Layer 3 of a small transformer language model trained on English Wikipedia (8 layers, counted from 0, width 128). Numbers have three digits each and are written without spaces.
A neuron's activation on a vector x is squared ReLU(weights . x), where the dot is the dot product.

Input weights of the MLP neurons that the questions are about. A number n stands for (n - 500) times 0.0014.
n11: 513427563600401540494574507494441482484414290624449605469673461276449586428590491594556638346482554673453609451549382440531557398259438563288415664500448490477409332336555411485526476506275616609629551883468543481554490503514484589591556273497494437478450396445531603614397494464586472439431680577643500522528593406559549472404674677420359686635651553655610470569414308346418577497503
n62: 613554486806560572422322709533700352516492572570291479460408384634468679574538435338454563434637544391634481439451569389349556580608485488564662368475452516430466389460320658476638518555319394456494604633700605429533571660517680370494435592471560512655489560585408554329415421458479573536775541535590615738537415538491506367595733362550530506565570619475518581548500460549472459487520
n83: 426415397698600473546542690509528419378451165700506548428350464418581534401464529630470485618591542623455525572439516407443301458659485439424555365429529500516343366357604642589510554469730472641691619440368442675521448509599636540370374207556680601435396717471375531542497540634357599461452363626438412396453572556346596655527586616551463518557445506478458403451516532683451436461606
n91: 504396567533334573604482531749645619596332326453334484376768339284390538388656434509331319533459566655346496678568138355393488566240504599267436492574238287262573714610596262420522656423235630692686242526355567335607518559558466583399500602650508530454300504804573512690493476707525378603618465381384411637419459504615798882718613521605550402693363617691480421441640706431570430620312
n118: 442628532382349530561552350407506575455534179674497710481433494396539522387596366370234552473293468648429538409672599404547464410500537545402497527401399559477534474494457461488583650553330463601494356657776451548581673531511494422417381581491701447435548418607550607476582359546420463506459538587624513597603554510300472564515530390535472422525720497436533521390615431393588283419228
n169: 386365282557537525334282488527413523822467427350523500361580711404651461465451515623395406669696626548496545632555277437436614592387567320504315462285492657492341736539539354438504397429790632596336382604671250595233570391397348529545379374583450349308386380375516844579283570419547328588277641492508681568381375322456481433531534508374516428329557669842368535383419352428728415467552
n176: 238535513385644565286198684454673638330579284554580417598293636576744667449403444459592610521353603867555400612500614355601413323500383566387345634397631365362378390443637633486353583464456299403664647475338430478652496451565660530381489504585549529667416511533450451444494500531664429433587329340234377482399555564669691570358422377636549631475552602515462531500673547612638463459446
n247: 442341448524489481382714511549568336613431591578344750640496310648533577726620523607379493669521693518646605496686387496493582665487437586683437738300552270504536288549632245636369438532267455474544383507467517583380682699500525602685579557466500622359526479520557656607485434458482525548504540585741385361529401727468588459267510726398713562479507497717480337589489507504682533297543
n252: 520362324526344341565531410654490618551503331784629557606564574574469546406344643651497585802477575547500639714506442592553532235427474567497520662473383386404434700477529580435419497483401529542421357460524466736449490646357587549528451361569703570529524383472540526647509472729320467426390497527738300550676554535626464559328553597476399576427767525466487397625571537327503456442512
n270: 530586440333517441529544579393648560483533497474392298540493525275378723743412470401481726478369671725696474623561456326200538582654416446476318469614408401453306601649580452551466525392540574603653560688416369432437743374618490512481497500559580510464541516464434420376523473443477490734471434534336446556585569466336677401453615484530381626549571429563600271479500345632551393442620
n290: 631301463726417535325564772475668437586611251605294574247290585467500630584514416485448532592536324482476468508680328632412479651513630447473642290459652576519489507522557300461376507408431299684719657893403602321732534475516703564479492522420660581392503589517467546614541318695634547758419215492420451595493416508639493506595417532545532553640557524589580500655403515599437582390394
n294: 593471531321302765364445615478530576283379246733353449625379434531399742360620517394550519650419546630357418480567400219405743482434515449283440345357480343383451567500714456519454605489479678408613500652666325588587421544666485437282592432482449515605303437483017522429520458625612578530408462496469257663394601634542771513373514570287552612473516375419471405430508302606462303508412
n308: 390276345815322782616604597394542441768468410622474563682504589329500576555699546392188523485399394562643430420496555414419404519652466697581676426531640592488396600424624427376370500643701609503615358434581439404433508553687523355540695381638784554511389455721350478295320440612553690476649582690328592446619493468577455405385547504543602500504444667758280612401417442585437244288741
n320: 524350394772626656519392677527808226646525629431444341593246534535607644580452504289391511742567685473441389660536646520248433533333713519492480463638568460564589607508391626632394511496551481635444591632408536632722540647445613404587252504533272434527510440514350526504293532481344641462644605639204676573569544536635432555645296425559716559608421857477317459592347252581560504392417
n348: 453532481436600455518402376509515482631450661515547392387503606543759437583453722393506449644456497472621511620381543426408497465335719588516513512391484367475208596527426500726385520515480464615509497564690368450555586551533592486589616382408535366449375426331488390520286452500455536373587321466478383320558477440655572610465488325628461340323553477472298565438494549564500413610463
n363: 571457532582401576411651407622569448422584372417498590629694302522652646495581608495484587538560596483397513479424500503374514415511427569420457453573539505594616463559548575447503495418505546516755487411514553428441418500562455616554448493593440631476447570461502483604489398478617354449356545561508415411520427402544471480671610536500670462564528549565601555584513438401399475359549
n367: 400415484404464366541569650645465507418465411424415530532604628454461507538547535410312507608595682507623600489422582337710695591494769490621466513454522529586524643510476562685371774210620558497334439535532131449507726524387451516559283378721415398293456398506441718349503503476483500410592507608790576500577407504594582586443569572593555376489568625415497256439471430546735304518353
n388: 568432393559732376513528298592293625476546615503549430527670484588689549493436390714560526516293715352456427601671490762467625474433615230497380672449698427400587599401604230752507615553581484593486524560619395431772330490521470549547546593626581530602416611466567516519486420613477497762507693497604510373400522413600533420410661503452513407430397509527345458485435638487488524382438
n416: 429614466560341595469512485651555622459650360646450445532466311613627557550420492643443548489332421558566655551519503708509497359450466378678528445588677485539575460602407312489456448399267494492414400572511492510489557432523564500535673537748469826409549337476517584583375577598426523608560462494587393532419472455549545480417546357447472558491476576661473433696597483416547626584454
n439: 632375240715567459538413325544572382457505400545436477515446436591512635461299536534545656459395427594511464428553448725530394555530482575550450571543503419414632478488439352515518382491530591728549641491566591670537584667634578569492576515568657443568366345370563509643526456706456512439553621488441556440473406746650474500535713512659441445563475316615420477580674566590424528578427
n442: 378483371465500425449216830521637659608439571364350466327493561443294621496510384653351214432589662468527375690539435317200389470497566585507228369385390558692409568392624456552360419458445424459547468422506627485618361441513564484530556472742203567611399641338426541360476455432517684481624532565288635500560644357430621506561437407381652470422449480368470394370457429436427453482352
n446: 473379456493451390506448447488604574500592409630391514440475572527662573545511560571444407497514555488675531420445452525458483534464491420602369472555540401616260354573480335628494403696296544727485382515713492497611460631484521489466528400685529515512543543464621428629479292422318491357543674341741472333702520426286605497523596433397488366375506492464308569363549527497543485438475
n459: 469245410563514457339441433633551319528503449312523377470403582452517500577510380814427649618382707565612523616519545375693698536559563386553438613707560595744557541330638457592541555679616331609671434493426522546652549533364656450621482487510366365433461467425534546579354494399420440560452462768486643470540600612658536724610459533393457413588326752575657369466638374520469521465349
n483: 591472340614642579680530400584582712434542500581352664471561621284412602675483510636560409366248573816568466563573645496557517664572405452653419612533607544540486546380507395497547425789571538449500416625493312433524730448433525539695455528557476771465462472299564278694457621545468620579476698416574441357447585481511483431373915420686570466446651500413635414434602615368633413289507
n486: 348363539504507504308566522611468446467426400507575354358579579543380677719656574500543531804558532425584518522477424369468687551396500476662528527536570394631419503528552637490200439666457587475402269663516219476595754566551536429577522496607623574176611345402475813578506445534510566403492668609694632341422338294638604612561513552536261676606576487557520473360460695461548385379579
n500: 550575471543338635336631548535577635334526511409340588574507622518489614573584725755546576606486475603630580500425303496525554294403625486621540762525449504718444559437397382479504787750305624557496360666810350539747529476472472503370448402576579532351355449565518445625415555630493292503504792562357566486285355372539541568514567699439538551578554573514647589698504617532455626478563

Each question shows a token from some text and the vector x that enters the MLP there. A number n stands for (n - 500) times 0.018.

" Reg": 582448573380509444660543502530486456496494513478497498482475500567471460527539487515518531538568461526506548493485553563569605489583526521502555502484496431506539463499466500424480382469540524327527454498477497562510577509463481545548484493458474503477578480497657463513481518420497422501391529419561489570423527495585458433501524539622479507517607420493571527489478467458308614492536
The two highest activations, in order: n252, n483

" im": 532495453376528399592558584497486485430561531509509399452486470553574420521506545525583510416523465522561539371442422453595564424517495497532577541451556543564524449519533518427459479452500456419530403581561545526513462495410451660412451483502476417420585562436475415481483492429490492454508453548522451523542482502535502538549398513585473390536560492501473518592487551524479463575431
The two highest activations, in order: n367, n348

"is": 522498508470471513486537494567408444505512510551498536445498466533545447478513475424608449458543408405467586573501539572540464571545563483489563469540518554471467428526494514461523442509437534408477538513396509443560369569484443602531568623482496430531556592445537528581505552490576474378445526517524472560464514446512456420470406616414412434402494361527454602484512445485488544563484
Which neuron fires most, and how strongly? n11, at about 0.22

" d": 488439528516566584589547506457409451443499576458551480479471466530508447452396444564534557472490424436606469467502528557511529472592365454453474440491530491525451546459514526473498418530601379452510475480469541467434415453504480645542591478446452557562626422514498490531524584512527471550536431522417575523517540477519443502559454480518541442523461423405508407390505565556478525630442
Which neuron fires most, and how strongly? n459, at about 1.3

"ive": 581480581480477534433511449485508515422519434552466477481541446518519584500487500425546522470451536508535574421411595490472589539609498510429464514520584502445498500485514532474499498509480452433452476574524442481522405474507428661498539577485457435545484540426498468446732503439388489429415501371511497496541454465544583478553464477478467525519472413514521495464542466546314488526511
Which neuron lights up most? n294

" oper": 566545598424464489561495441519519502514534517483548447540455468526600454517422452496598486534490474416497604374433604501536541432569447375453455539516540501539529485543414537458470423539477533410512467480564559576386474519522456651520648440489500495455519449475524449503571456520448409389464538536568457562508560557487548516340478493448444481483502492554466471436499487528494466552590
The two highest activations, in order: n252, n416

"eter": 563490609352470540548631432524437562444532591489493445475544494392488548502479594527514497531545466526486542495423548418415489566631529427575491496425469510416521443456449530419561437502498683481497426418600606470466513527451471549553473465485478539505450466422496425617457525457494452555526527501547535522542546467533490443534588538493449502471465466518488560390477499564442528465533
Which neuron lights up most? n483

" c": 480407584484525511501568524478512508438511508525558497407469519398543462528442511479653509463516406444550563370457539455620580464584385585516587558564527524564517549489385536433521412545470472523476433454470392541548518544443484639575609529552472450508537485512530464511492477528535399486512568496519507435480427444502470474513463461522435437508480501467454524343512495537393493470493
Which neuron fires most, and how strongly? n486, at about 12

"ing,": 516485559457480502483536453559545527461489509441465504448507502556464451570487533544494469511515540445455693451444490453529436565580422546514509546517495475477574516611624458336515454447458512494493538372463478413500484533488496542498531506500498393564528479512559503495745586595464472421485516458495482559456571423459534542477517462490440514529457530522421447513553498514383550566534
Which neuron lights up most? n91

" le": 519534616501469540540514426533436452485515473508575437501497497498502529513475518588499541518489466394567584483327604472550634459598450536537549466529535552603539545502547454441491517499597453510392375465494516478537382570439468427510478454445524440446620447486537562431471515441539508400486487517558514504567474481560511540619409590500492513509488462521497594402532506489462507583552
The two highest activations, in order: n486, n459

" b": 524524527436641608533512483561460521512400511557540498519481523495429519487436511464538448516395387467583520464430608519496555446539409617504516496441546481554548481508472552452615434452464521534459507479474596450546383416432483535558528495462382510578585491464540469539453516538561528514562439428441521487545550493490409440531497435502555391380479505480471490396518510576446558621508
Which neuron lights up most? n348

" to": 566456538510529375591446557491430492500458460531502394406512477537480507475472426544539459521496486514527609442429506428564468502519477547476556379555524451467534432483550453456556519517619474510434532395462478520415408522574513503447483470507562484441536539467473484374618554455483587464447511485496577547555526459566614350412504529520532498486528511453518446425514563491377615591502
Which neuron lights up most? n83

"i": 540433514500564473528566533493492514541485501457539535520612455465467406547519432377562435466517411454481521444507533530485450605568498553517550460466579541473470544497590446409596495538503426441433566508420543465457475576493505478425521469339471505522626571504549467623533592498482474501505457479460472527411504469570449448515423546375390496501574416451491519579389538559467535580506
Which neuron lights up most? n290

" being": 501446594433595547572517551528456499528479482494499385512459523472571501412493367516525470471465467441459578524474469514513543494510517410463579487484492438456529513479419538391571453532529562489471434453457551409409468486546482532468451527409545452667618546446507563489711480384482544529531569469449509475495572527521473520480447486488505510511536523534433505476462581562372571566533
Which neuron fires most, and how strongly? n388, at about 0.22

" pro": 499433523519464556566524380538443569499531426495507378434487509478561448499477529629576484508425433449516608542396530464616485521575432514445524499518588608579536480484535471428415439514554515503422518502523449548545457409448420594535552484431500431460559441415488384467486515544502410379468528570546453474511439527470542457510502486470561459547583469579417532515454467457517523618493
Which neuron lights up most? n169

" Pl": 475514586503472512603570459474331507497507492500538497513500506413557409456556532480590494569509554561599584459364634482511554539543477466429503538540533559536567454521491511471515390505551531500461397516502513508428588506461537531564457434466403461430532354540588464608523504488489381587515522478580492472462515549550480480519499612518507499507601452539559522471405491453451526556464
Which neuron fires most, and how strongly? n11, at about 11

" as": 597418575445492559519497547574518490482500500505423362543444523411534602474491509468548475439430526364475599420526497524531542410477557409527548485496568564543524497530456540409549362531497561441520501426354480497513400467610521612486488460379556427526617534450524484498546519488511491504482450491531512524453586459468549407507528588484502527506441584516514506490481555525467563588521
Which three neurons fire most, strongest first? n290, n11, n363

" the": 564510533487519478523531514530399432521530528478517466518568491435486482501530477574536509512532479516482582484455564554495496478566409480488502505464544622537586564466470475523516486476504506485555474484537523538533416499528579490478468490437506443546578522477498492553520483491469532451513474484474569528482576523504533497572457475438484535543534528513532561451490518512063536524523
Which neuron fires most, and how strongly? n459, at about 5.4

"ar": 475560530408410435460489466608451541490578553559499541451555419551512467480466514530608491575518469473434613486439504656511512483500393373510519427417648500523562516543418454609545428500495501435487525556431524552415419497433440575446499488409437471528498521501560489550522553481528484603449575506464561502477442544492444440458521489538477394473519391468477533435491492529492481503394
Which neuron lights up most? n388

" Ital": 476477540464507483513554509500391487555491497497477416535481482536480428493518487493646470510548458461530560515498560481485494562496473490520501389435537465358522483595423539461569606468436511293467551457569507584490540534342440576506516529423520414525485482449472473517503501503469383398442549477608499481484490543513495460409496559457480494481467408510440455406404530490431562510606
Which three neurons fire most, strongest first? n247, n252, n294

"r": 423577511469424461580593483583433452502485563523552491503582555535527463526451505495467441428524488480491533347558555438478555622625485538508534529471544477511561519418515455556489383457447436425571405544406443444506387476453541589513571503454453503474574507496498526489625541502477597528458492501487408464468416383494521521456426477581470487530525445466545601491513603534454462515580
Which three neurons fire most, strongest first? n486, n247, n483

" G": 569474513431530515523642495594460460543560485494505508465520513481453509481470463443553536528593517509538513433534533505553553443561412559531602534568587548545511521549451510502557531537585484442529472455479535546535482456384508481543400394446481376459581380505570512556587504520463488528454502519463545493481411453496457429495424471563465527522495422527477526381483470470372573716527
Which neuron lights up most? n459

" for": 619462553540465526580499520476481504592488448574544465492467497507492588423487487536549451441542551516443637488367581436504459513523419449550522482459547435498552444566506598491570440428484529524479551457356539538496431430508502594300544473525544416526581457463493492482580579489467586496479392504440437509521582479543520525481551470552474484473513574531529504478509518517418558632531
Which neuron lights up most? n83

"ed": 491467530462503444576587523503549518423451547575513483618484532544495510478417459425551509400523400433420507396519591527614438450392386434447458465495516493406574526505543517486521360388489462465497574442447476444477411490539525579476482499525478574568541458443469585505614579512463488392487488500541468553569549532490474454476542395500448516468426534451450518531490475559410558467576
Which neuron lights up most? n176

"A": 560543610440407445561479409536483488539455452576558570458581437494521496472497509446471511481493450493534653382535544453594429498510442542478567506515541614546539516514497554420510487572505509495529449456489529487529418547424387450541481519478522459532624605523541446481586536460519478536403527502442608485496476497428478516587402425517459447522449397492450549412420402518478502562606
Which neuron lights up most? n118

"v": 508541562439397511537577425507503456493446555439499504441557450488452505457543476473574463498505527477533560426451528586597535568522458500470462492513451518501523379528428461529522440533457483291493553425466456479473455564414513645444527561483411489473599412432527513566493594472554506481556468421482501472540384435444574473440494464545398540465508377550574547407466475506444506542538
Which three neurons fire most, strongest first? n247, n486, n11

"vent": 514476520488509472479608502477396514514516530521485511498476487582496397505483426554596526557545494491450632416402545438514451579477509546534598534479527479436491534462452335571470551472515625426438448506576511535570463452448522467524459528525466462559492456530641360444511549489447425418450522461510444562522420507521488478543358542536536493517429424542546567466556515570423603487501
Which neuron lights up most? n500

" g": 516540516438551524492574477525469491468522458450552450498407525523452461447463470502563461518501491501547542462454583445501555411554425591567581467455577528487479522660464449482512448522502424509467478451511425451526575454394417518560549496501418398461557438423573515494551523495455529467470513459454465509612430498456537475447372481556534464462399411488370493392477548518453447691468
Which neuron lights up most? n348

"use": 513413526390434478541485555510402494483464615433422465463474487516514557398493564470491438516544526469526634451448615497542529558555550574504421494513577548468490528492468467481540417397606620390510453447539534473426583509529481605517465508465467398512471385527498488495523555488499420416404498469569480520537544566585507470392394524527457517486479403445577523528436493486574480479515
The two highest activations, in order: n367, n169

"b": 504570540437449475557608299605397563511507508587522560581497478506414463496466511560511446529490478515525560393493522496511440486512385533518522471510488488577621514451489477507575478556487495489467565546408441396523363470473545663458466581384451569537542562471492425543516504510566449504516483482507520420459456519521412449507491440486494463492477517512486544367515556512494487548575
Which neuron fires most, and how strongly? n483, at about 7.9

"ect": 555569521514467458513552492556461522429486587439460490482436470514531524508436499542539538447620519570510640341486552529529422460535507516533496424491528489559516415552474513466525417485520538514519471529533489572568406544527475590541426514536377501503608574500560421434553524522606516534472566484529592546499453431557519441580468468502509393446522440529556565519487544662372565569542
Which three neurons fire most, strongest first? n363, n500, n62

"fter": 493532569585484519589503516513522465515530468566532513382514535520480440423462467510487560523584532474408548426388384466503464497515480504420511685502470469393558404544528535482512457429511497515521499398415535528504583448448490502438535390359495477579494552463454498467588623401465558491515525554532412458525537428455548501404482576540536459515410457501546541469530538551425563460529
The two highest activations, in order: n83, n11

"w": 571559500477522542593654531540502490539614493581486543478545536498507501490491521545480429514468480511527554390463543513492477499550421474491525495412423556498659471413455445525500449421494449508422465527443441457570467473484575498459640510362515451544534537519555547473507506470457544447633441437482513439566455543565449530449563583665466466463421462543524604524505516519502580569480
Which neuron fires most, and how strongly? n439, at about 4.1

" National": 627456572485453453540514541504363471511496558490525501522500468510524516447494545496564555549534427561410592467449599493534616534524440480532512541558518519544491544570479531492462478478538534396492502482498500576490545551430604551523516508434456395419525441505524470606610457397461439415484511423491612507471488479589490439537464462464494550590439561485594561446498474507373669525562
Which neuron fires most, and how strongly? n459, at about 4.7

" a": 568460569516492523558422550483545509460534643563528509548491577523543511530407507430520480550519504446501646479478556517472478434578470539580487443531533499497502617505456505494557374526574558474542456474453570528587443525478536619513524524488522397589562519519488506509539543449396609427476486482490570605543551494529489450583465443464448475582575474469481485409474489452296563519477
Which neuron lights up most? n320

" Comp": 555527605425431503604566403487532500431609513507535459464498551509542409528491533481504515509466391559501577464479570529515535577479484567512563509586521509529477513588574547384552415378503617367418484449555567522469603544491480644506518474470426407571553454480609454582526487512554549471459506506524529463508463549587499479496520538495517476534550397596568457467525450460500444516544
The two highest activations, in order: n439, n363

" and": 502557648618489459459556423514482439463437547554572466477510507484477444513420496490537458436436486372537559434455510554440521494496517510408545484446552470485520519538505536481514468460556455553577543488488599442493482435528576482451518469425511427547543471479516531443627523453555566445542578472483556518546519466509626459544501455467524497502483515513520534476490575491296587720497
Which neuron fires most, and how strongly? n62, at about 2.9

"ri": 527467639419440447480645508514428470558544544464546539552437574443496513436540489442484449483524452519481559384384486479545422547640495567531591490517511541460517513498562512429507545520601591336487485513412538409516532528524543492540562484459530488403572503501562431497465531579476499525578441545460572440465477462534460450453462514439424480419506457577535534495347512557476490527530
Which neuron fires most, and how strongly? n308, at about 29

" it": 564466548469612430566454608419482399579627539520452619441408542450483414487426530551488457450464492481482490440432512504452456476518358491420526493576547523537489507491515488400524434581573535472502482393498592528453454563460468536528555519426497501509564484484547449367475464475471425528608489570502470496470486529522502530465406452544484474409390463478533601507485484464386528588526
Which neuron lights up most? n308

" P": 533458562476497499542546468536438519523585459544495480426470510520515463469505531487550531428416440479515491520518526579556545455523363545502495451611527543443461532479491506477572465396487509449435569430516517476508573512488456655474487455487396380518535448611533465574565509446556385507450537438542522477496499476536375401538502611525513496457596493557521507383514516494510515722478
Which neuron lights up most? n11